Layer 6 of a small transformer language model trained on English Wikipedia (11 layers, counted from 0, width 64).
A neuron's activation on a vector x is SiLU(gate . x) times (in . x), where the dot is the dot product.

Input weights of the MLP neurons that the questions are about. A number n stands for n times 0.0052.
n36 gate: -68 -31 17 -27 44 -1 -3 47 19 -1 14 -66 -17 56 -36 -17 -6 -52 42 -14 9 23 -24 -33 1 10 36 -65 -28 40 17 22 26 58 24 -7 14 18 -11 52 -20 4 -13 45 21 0 7 22 -51 -16 24 -54 9 -9 -77 26 -37 3 8 -22 22 43 -2 41
n54 gate: 8 28 -8 24 24 -11 21 -33 -3 -14 -6 -42 -9 -40 -17 10 -46 -2 2 59 -2 49 44 39 -21 73 -12 -17 8 -41 -8 48 20 42 10 21 -38 26 -44 51 12 -11 -33 23 -10 8 -33 17 -10 -5 5 -29 -55 26 20 -34 1 24 14 21 -16 30 33 20
n61 gate: 61 51 24 -10 -37 20 -19 18 34 24 -19 15 8 -1 -10 -16 7 0 55 2 -4 -24 -56 5 29 -2 -22 -22 26 -20 -12 10 23 -27 9 -19 4 24 -39 -48 27 -10 -3 -22 34 -9 17 41 -16 -7 23 -15 1 -3 1 40 -85 86 -25 -5 21 -22 17 2
n81 gate: 56 -8 72 13 58 17 -20 1 28 -36 6 -14 -7 -18 -22 0 56 -55 -10 -41 -14 -22 -35 -8 9 12 35 41 -26 48 29 16 35 10 -51 2 15 4 3 32 26 31 -9 -2 29 -2 6 35 -36 41 -2 -5 29 -4 6 -14 42 -66 -12 -28 -20 32 -13 -34
n85 gate: -22 -18 9 24 2 55 0 6 13 -22 56 -16 35 3 -59 -7 -31 -3 -24 -28 21 6 -15 -52 57 30 -29 10 54 11 -42 68 -50 11 25 -36 35 -5 -18 64 -21 18 -8 7 -35 40 35 21 -17 38 22 44 -64 -9 -74 -37 -8 10 -79 11 -25 67 -20 22
n101 gate: 46 10 4 -11 5 6 1 -50 -26 -20 -18 24 -7 -4 53 17 48 -4 22 -82 -31 5 6 1 -1 -10 4 4 20 -43 0 24 8 -33 -2 31 11 -25 -17 -39 -14 57 -14 17 -6 2 10 -39 -16 26 -11 -17 -49 -28 -38 29 -34 -11 14 -92 1 6 -39 -44
n111 gate: 28 -40 28 -22 7 0 -27 44 44 -17 79 14 86 32 -4 -59 -32 -15 28 3 39 -45 17 27 35 -52 -29 -26 -19 -2 0 -24 27 12 4 44 -40 -13 -22 2 29 32 30 18 -32 -11 17 24 -22 33 -29 14 -10 4 -7 0 -3 -1 10 -4 -19 -12 8 13
n120 gate: 49 -6 10 21 46 0 -5 -42 -46 23 33 -16 -12 1 3 -16 50 -18 27 -29 1 44 -31 -24 -27 -1 -17 50 23 9 -42 4 21 -34 10 20 -42 -16 -25 -33 -2 15 -60 26 34 -37 -16 -48 36 -18 19 11 1 -13 2 64 37 30 15 -14 1 -24 -32 -29
n131 gate: -13 -29 9 8 64 58 -67 32 13 -79 45 31 5 -12 -39 -13 -39 -60 6 13 -31 2 -15 27 -32 21 56 16 90 -16 -21 53 29 -37 -11 -2 37 44 3 -8 20 -22 29 -18 -35 -14 -5 -11 47 27 16 19 0 -24 -41 6 -26 46 -93 2 5 -21 8 7
n135 gate: -25 -71 27 21 19 -4 -31 -33 -16 11 10 0 17 0 -64 11 23 5 -83 6 2 -5 -46 -1 11 -5 10 3 -5 28 -4 22 14 -23 -9 -12 -10 10 -39 2 -7 38 53 23 9 -7 12 6 26 55 5 -36 33 -21 -5 -53 -23 26 -4 51 -27 -17 -22 6
n141 gate: -22 2 -13 10 26 11 21 -15 21 -56 66 -27 32 4 33 -14 -79 21 -12 2 22 44 -37 15 -27 34 41 -1 -32 1 26 -17 -24 19 -11 -37 21 1 -65 -55 76 40 -30 7 -73 40 -17 -24 17 24 -16 69 -31 29 2 6 -13 -13 -4 11 -10 48 -14 30
n148 gate: -13 11 16 -1 44 -52 -12 -1 -5 3 -42 20 20 -38 35 51 1 -25 5 -18 59 -41 57 38 -39 -24 4 27 36 29 30 -6 -37 11 20 25 32 -18 14 -2 -14 -7 7 22 42 -61 -35 30 -32 20 -10 -10 -22 -43 10 50 -4 -16 10 14 59 35 -10 3
n179 gate: 17 46 -1 24 -14 24 -2 -51 -23 -78 13 -20 -48 -22 7 -4 37 14 -17 -21 1 72 31 32 -10 -15 1 -44 31 -54 1 14 -23 5 -29 12 39 -29 9 -36 -34 21 8 -1 81 25 -15 -60 11 62 -10 -33 22 11 24 -35 -36 47 34 -20 38 48 28 36
n36 in: 18 -17 7 -31 25 35 17 68 31 0 32 -32 -10 3 1 -37 38 47 0 -9 2 1 -23 -22 18 22 43 33 6 -12 -29 -33 41 7 -31 14 -22 2 -60 -28 -8 32 33 2 -51 12 -1 1 67 1 -15 -32 -10 38 50 25 -6 50 68 -32 2 10 9 12
n54 in: -8 8 -17 -48 8 13 18 -30 -21 0 -25 -20 28 -17 -8 0 -37 47 49 19 -45 15 -1 52 27 15 -5 63 33 -60 39 39 -8 9 -46 -27 -2 -20 20 29 8 -20 2 32 -24 -1 -39 30 -6 27 7 -46 1 -5 18 15 35 10 13 28 9 7 12 17
n61 in: 6 14 29 26 -19 14 -5 16 11 46 -9 36 -50 -8 -53 44 -7 -7 12 16 13 2 10 19 -10 -27 23 -20 -2 -8 -35 15 14 -54 -27 -25 7 18 56 13 -29 -48 -40 17 12 3 3 -6 -35 3 -23 24 41 -50 -15 73 14 -8 -9 38 -18 -4 19 -29
n81 in: -17 15 25 28 -12 -22 9 -20 -42 -2 -7 -15 5 52 60 40 15 -27 5 7 22 -19 0 31 20 15 -29 13 -22 -18 -7 -15 21 -14 -1 -5 -26 9 -24 24 65 7 -44 -18 -1 12 32 -44 -5 17 44 -20 47 -20 50 20 19 -53 41 -32 -19 -10 -7 -17
n85 in: 30 -25 -13 -76 -6 38 -18 20 70 2 -12 11 -36 45 -44 11 -4 21 37 -8 20 -36 -26 17 -40 3 14 -9 -11 18 -33 -17 -25 10 60 -12 66 8 -45 -15 -30 -14 5 -12 -7 -40 36 -27 -10 -10 19 22 -45 -26 11 -32 15 6 34 2 -14 6 18 -4
n101 in: -1 5 -7 18 5 14 -32 -17 -29 -12 -22 -41 22 -19 -27 -5 10 -5 15 -52 -38 -9 23 -14 3 -29 13 -48 9 68 4 2 52 -19 -7 -1 -11 36 32 3 -25 -20 5 8 32 -11 60 -32 -39 4 -18 -25 5 -25 61 11 -14 14 25 -16 39 -3 -24 39
n111 in: -12 -4 20 -1 8 -41 20 48 -32 19 -48 -11 14 -54 51 -9 -27 -47 -24 28 0 23 1 22 11 -31 -24 6 37 8 -43 -29 -6 -15 18 -22 -4 -25 -15 -17 9 -47 -24 -35 -41 25 38 30 12 -12 -17 -55 11 10 24 36 32 -11 1 38 -13 -40 46 -24
n120 in: -6 -55 -3 41 -41 15 -44 -3 -9 8 -3 14 14 -10 28 -12 -24 5 -20 -21 13 13 -24 -31 -6 3 1 -9 35 9 -22 -53 -19 -42 31 44 -30 -3 8 -17 -58 31 -13 29 32 -4 -21 -12 44 1 27 32 25 -36 8 37 -16 -20 -26 -28 -6 8 -11 -30
n131 in: -17 15 19 -41 -4 -46 -4 -22 -18 -25 -10 -31 -65 5 21 -12 -27 57 -22 -11 37 -5 10 45 5 19 1 -15 -41 15 35 14 3 -9 11 17 25 -19 95 -40 -15 4 3 -15 12 -16 18 -23 -3 15 -74 -38 -14 -31 3 -8 -33 -2 22 -6 5 32 -20 19
n135 in: 4 23 -27 15 -11 16 -37 23 -57 40 -26 24 -51 -31 25 36 -5 32 2 -39 -12 1 12 -33 -8 7 -19 -36 -12 -51 -15 -15 -12 -4 -15 12 42 -9 -43 -8 30 -8 1 16 -8 22 61 -14 -36 40 -21 -14 44 -62 14 -13 10 -30 -28 25 -4 33 3 -38
n141 in: -11 31 1 21 23 -13 -3 -58 -14 38 0 -17 -18 9 8 -7 -51 14 -9 -36 19 4 -29 47 -43 27 -13 -19 23 -34 13 -2 6 -8 -36 30 32 8 -17 36 -2 -13 -58 33 -28 8 13 -34 -8 13 -10 -1 -46 -36 48 80 35 1 -3 3 17 9 -17 43
n148 in: -8 -16 -44 26 -33 1 26 0 -18 -16 36 7 -40 -15 -5 -6 28 1 20 -15 28 42 -37 -37 9 -43 10 19 -8 13 -18 18 26 17 -8 -9 -27 52 5 10 -42 -54 -39 22 6 -30 7 -56 -36 11 19 6 -41 -25 24 -7 -50 -32 13 -56 -19 -7 -24 -4
n179 in: -9 -21 -22 13 11 29 -8 6 6 -21 62 -37 6 5 3 8 -59 -70 -10 25 -28 -27 -34 11 -16 -32 -12 36 -12 -19 -28 45 32 -16 -29 7 -32 -20 -25 -5 -41 -37 33 1 -4 1 54 -32 10 -44 -7 1 23 -8 33 -24 49 3 -14 -61 5 13 -4 -46

Each question shows a token from some text and the vector x that enters the MLP there. A number n stands for n times 0.025.

"| ": -7 -21 -23 -3 11 5 -14 -19 8 20 -7 5 -7 3 -11 -30 5 9 15 24 -10 -26 2 -14 -22 -9 -11 -3 13 3 16 -14 -6 -8 11 -14 2 8 20 9 8 27 -1 13 2 -1 -32 6 14 33 5 33 -10 10 -2 -6 -4 -12 9 -10 -18 20 -24 12
Which neuron fires most, and how strongly? n179, at about 0.13

"3 ": -14 -30 -25 4 -9 7 22 4 -13 -5 8 -12 3 24 -12 -22 -1 39 -22 -9 -21 -8 0 -10 5 -7 -9 -12 -2 -3 8 2 -29 -9 1 31 3 9 5 -2 13 -11 21 16 -29 -7 -7 -7 -8 -6 2 -4 -17 19 5 18 0 -10 -7 -6 -3 23 -2 -23
Which of these neurons fires most? n61

"2": 15 -23 -25 12 3 7 5 3 -13 1 29 -15 -10 31 9 26 -3 -23 2 -24 -4 -5 19 -19 6 7 3 16 -1 -17 1 -7 6 -7 -17 -15 14 -12 16 5 29 -4 0 9 -12 14 -9 -6 -5 -6 12 -11 -18 21 28 5 -7 -25 19 21 -7 -4 29 -38
The two highest activations, in order: n81, n131

"on ": 11 -10 -26 -4 -4 -8 -17 2 16 -2 -2 -5 -8 7 -16 -31 9 -23 -16 -23 16 -14 -7 19 30 -14 -1 -18 -6 -7 -3 19 21 9 -4 -27 -7 0 -25 27 2 -17 -16 15 -6 -32 -11 7 -31 -15 11 2 20 4 -7 20 21 -9 27 -16 -20 -11 4 -6
The two highest activations, in order: n81, n131

"def": 16 36 -21 13 7 -27 12 39 -26 -3 -9 25 12 -1 -7 7 0 -4 -21 7 -10 -27 -1 -11 -7 -12 -1 -4 -12 32 12 -13 18 5 -6 12 28 19 29 37 -4 12 -10 5 -19 -17 -1 -7 -22 -27 13 -6 9 -16 26 0 -1 5 36 -23 24 2 -33 -15
Which three neurons fire most, strongest first? n148, n81, n54

"\n": 3 -3 -30 -6 -5 -11 -6 -21 -17 1 3 -16 -13 -6 32 -17 -6 40 14 -5 -8 -14 -30 5 31 25 -2 -5 33 1 -8 1 -57 -29 -4 22 -9 11 34 11 2 13 13 -20 -12 5 -12 -16 -23 2 37 12 -3 0 4 -27 7 27 -14 8 -1 -24 -22 -12
Which three neurons fire most, strongest first? n36, n111, n120

"Br": -12 38 -3 -9 9 6 30 34 -32 6 4 7 -8 24 -34 2 -17 -10 8 8 0 -4 -9 22 18 3 0 -7 10 -1 16 -14 15 24 1 3 6 12 -4 -41 24 -17 -19 -17 5 -6 3 17 -20 11 6 46 38 0 13 -10 8 0 16 -36 1 7 -15 -22
Which neuron fires most, and how strongly? n81, at about 0.15

"198": 5 -25 -20 7 -28 -21 -1 19 19 39 -13 -15 29 16 -21 5 -17 9 3 -36 10 24 27 -17 16 7 -4 32 21 8 16 -63 2 -11 -1 -16 26 7 5 4 -16 -3 -6 5 1 -23 -32 12 -31 -7 -3 38 -11 16 16 41 -8 -5 -42 5 16 -1 6 -46
The two highest activations, in order: n179, n131

"Company ": 10 -31 -27 25 -18 19 3 10 4 7 -9 0 20 -6 -5 -22 -18 -5 5 -20 -8 5 -14 5 -10 30 13 -19 -10 12 -11 3 -9 1 -23 13 7 10 -21 -5 12 -19 31 19 -3 7 22 28 -20 -6 5 -10 2 2 -14 -9 4 -22 9 4 -9 -16 18 -16
Which three neurons fire most, strongest first? n135, n111, n85

"All ": -16 -16 -30 31 5 -11 16 6 18 -14 6 21 -20 16 -18 -23 -9 3 6 -23 17 -35 3 -4 2 2 17 -7 21 15 -39 -46 0 -3 28 -21 10 -6 20 2 2 -10 -3 -17 -9 -30 -24 -21 15 22 4 33 20 -3 -5 13 -13 -1 -8 8 21 3 -2 -21
Which neuron fires most, and how strongly? n54, at about 0.33

"less ": -10 -25 -18 2 -5 20 -1 24 -10 -18 -1 -5 -13 5 -20 -30 -2 0 9 -27 -12 -5 8 -3 29 20 17 7 9 6 -20 -2 -7 10 -23 -11 8 -7 -5 -11 -23 -9 -10 12 -19 -19 11 -3 9 -16 1 -6 20 2 8 13 2 1 -3 12 18 1 -5 4
The two highest activations, in order: n36, n85

"o": -21 27 -14 15 -24 36 -20 -5 27 20 25 11 -19 16 -9 2 13 17 -16 -12 -44 2 -4 -9 -2 24 -5 -20 -6 -16 -26 11 23 -10 -31 -49 -13 -22 -56 2 -4 20 -34 2 22 13 -5 1 -26 -3 37 -3 -12 38 4 11 25 -1 -8 29 2 22 -15 -12
Which of these neurons fires most? n131

"m": -19 31 -18 38 -9 -14 18 16 -23 26 8 10 50 25 -6 7 -5 -8 -1 -10 -3 -24 20 -10 -6 -11 -9 22 12 11 4 -19 23 -15 -25 -14 -33 17 58 24 1 -1 13 1 -14 6 0 -21 -39 7 7 -19 3 28 -6 -14 -1 -26 15 16 -18 -27 -2 -5
Which neuron fires most, and how strongly? n85, at about 0.25

"us ": -5 -32 -18 9 -3 13 10 5 -7 17 20 -14 2 -16 -17 -25 3 5 9 -20 -2 -19 -4 -12 1 23 12 -20 11 12 -20 6 5 16 -9 -6 4 -12 -21 1 15 -8 28 3 1 -18 29 8 -9 -2 5 -9 -4 5 -15 -1 15 7 -5 16 -19 11 4 -9
Which of these neurons fires most? n85

"\n\n": 30 -7 -31 -7 6 28 2 -11 11 43 5 -3 11 -19 35 -7 -9 32 11 9 30 -3 -23 -47 -16 -12 -13 -1 11 21 10 -34 -29 -21 -18 -9 32 8 33 42 -36 -26 29 -2 41 -28 -40 -2 11 16 6 -33 -12 -2 -12 -8 -17 -7 -16 -3 1 5 20 -18
Which of these neurons fires most? n148

"ace": -32 25 -33 0 -3 -20 -28 17 -15 7 -30 -9 15 -3 -16 3 1 -27 15 0 -29 -15 -11 36 8 -31 15 -43 8 -1 -2 14 8 14 9 -34 51 -4 28 -2 0 1 -15 13 17 29 6 -6 -17 -2 25 -24 21 -13 8 36 8 -4 11 9 8 -16 -16 -39
Which neuron fires most, and how strongly? n61, at about 0.42

"-": -25 -35 -27 -9 5 16 12 17 8 -5 -7 0 47 11 -4 -4 22 -1 -8 9 -3 16 26 21 20 -17 18 15 -20 2 12 -4 19 -9 -5 -3 -12 -11 -36 15 16 0 -6 -8 -7 -11 -5 -4 13 9 1 11 -38 17 13 3 -52 -19 4 24 28 -22 11 -36
Which of these neurons fires most? n111

". ": 8 -13 -41 -1 -8 8 13 0 -5 11 7 2 7 -3 26 -11 10 8 31 -9 2 -16 -32 -17 12 7 -9 23 0 10 12 -6 -31 -12 -31 5 20 -16 24 33 -28 -34 0 8 35 -2 -27 26 7 30 14 -43 -37 -13 -17 -25 -27 1 0 -13 32 16 17 -22
Which of these neurons fires most? n148

"0": -8 -17 -23 26 7 7 7 2 -17 -17 -8 -4 15 36 29 23 0 -24 -10 -11 -15 -10 7 -9 14 9 -3 -16 16 -21 15 4 1 10 -22 -10 10 2 -28 15 31 -14 9 16 -7 -18 -19 22 -17 20 6 15 -40 13 32 8 -17 -3 44 32 -4 42 18 -43
Which neuron fires most, and how strongly? n54, at about 0.46

"8": 0 -10 -15 8 -5 12 4 -1 -20 -17 -19 8 15 10 24 31 -9 -12 -1 -12 -19 -12 6 -18 17 28 -13 -5 13 -14 -4 -16 7 6 -17 12 4 -10 -16 4 13 -11 26 8 -9 2 -47 12 -37 5 9 -1 -19 10 38 10 -1 2 19 22 -16 14 16 -40
The two highest activations, in order: n54, n131

"it": -3 24 -10 -48 13 33 -26 17 4 18 11 10 6 -2 -16 1 6 -2 -16 29 12 35 2 4 -31 -31 8 -1 -13 -38 14 -25 7 18 13 3 16 2 -10 -38 24 -9 5 -23 -10 7 0 1 30 -6 -5 -6 -19 -13 24 -1 -2 14 -8 -14 -20 -35 24 -92
Which neuron fires most, and how strongly? n111, at about 0.12

"River ": 0 -22 -24 11 -18 1 0 3 -6 -6 -19 -4 -9 2 -16 -30 -14 -17 0 -16 -20 7 -6 -8 1 39 15 -16 -2 19 1 -2 -17 3 -5 20 5 -21 7 -14 20 -21 19 1 12 17 28 7 5 3 0 -8 1 4 -13 11 16 -22 7 -5 3 -27 14 -13
Which of these neurons fires most? n148

"Qu": 2 31 6 16 -14 -12 34 -20 18 -11 22 21 4 1 1 11 6 -2 12 10 -2 -13 -14 -30 10 -6 -8 14 -11 -9 12 -21 18 21 12 -9 -45 39 2 -3 -34 -10 2 12 -40 22 27 -1 -19 -9 25 0 13 -13 -7 -14 6 13 -12 -41 16 -30 17 -7
Which neuron fires most, and how strongly? n131, at about 0.18

"st": -31 30 -23 -5 0 6 22 -25 9 3 -19 -8 24 -9 -3 3 -12 -28 20 -8 26 27 -1 25 -10 45 22 -19 11 -26 33 15 24 3 -7 -34 -3 -4 -20 -11 -10 -37 1 13 -13 -3 5 -23 -9 -32 21 -28 -9 -2 -6 9 -6 -14 -30 -18 -1 -1 -23 -38
Which of these neurons fires most? n54

"now ": 7 -19 -29 0 16 -23 13 -22 -4 26 -22 6 -32 -10 -6 -25 8 -29 -14 3 7 3 -8 -5 -14 10 3 3 27 15 5 -6 34 -5 -6 8 -34 -23 10 14 9 -2 26 -7 6 -10 5 -9 -1 -11 -7 23 20 10 10 17 3 -1 -41 27 31 -3 -19 -14
Which three neurons fire most, strongest first? n120, n85, n36

"5 ": -15 -30 -23 1 -10 9 23 9 -14 -3 15 -12 6 20 -11 -22 -2 43 -24 -8 -26 -2 2 -13 10 -6 -8 -7 3 -6 8 -1 -27 -5 0 30 4 4 4 -5 18 -12 23 15 -27 -7 -9 -10 -7 -11 1 -4 -18 17 10 23 -4 -14 -6 -6 -7 25 3 -32
Which three neurons fire most, strongest first? n61, n81, n141

"the ": 10 -11 -13 12 0 -4 6 -13 15 -17 -12 15 -3 -2 -2 -35 1 13 33 11 -20 1 -9 -11 17 -7 6 11 -26 -6 -1 -10 11 2 24 6 -1 11 -15 11 8 -3 7 -34 -10 8 -12 -14 6 -5 -13 2 0 1 28 2 -7 -3 0 15 -8 8 -10 -37
Which of these neurons fires most? n131

"10": 4 -19 -26 2 -14 -1 -4 7 -7 10 -12 -10 -2 7 11 30 -6 -16 4 -13 -15 -8 15 -19 17 20 -15 -4 6 -5 -5 3 -5 -2 -3 5 5 -3 -9 -2 13 -19 17 10 -10 7 -31 14 -31 -7 0 1 -43 1 32 15 -14 6 12 6 11 11 4 -27
Which three neurons fire most, strongest first? n54, n131, n148

"t": -24 32 -16 -8 -8 -2 -11 48 6 11 -27 -2 18 -7 17 4 6 -19 -2 5 17 -18 10 -5 -15 -12 5 -8 7 26 21 20 43 -13 -16 -1 -16 19 17 -11 -4 -14 17 -25 -37 -16 -17 -13 -24 -10 -5 -38 43 12 -1 -21 -8 -22 32 11 -4 -1 -17 -27
Which three neurons fire most, strongest first? n141, n120, n85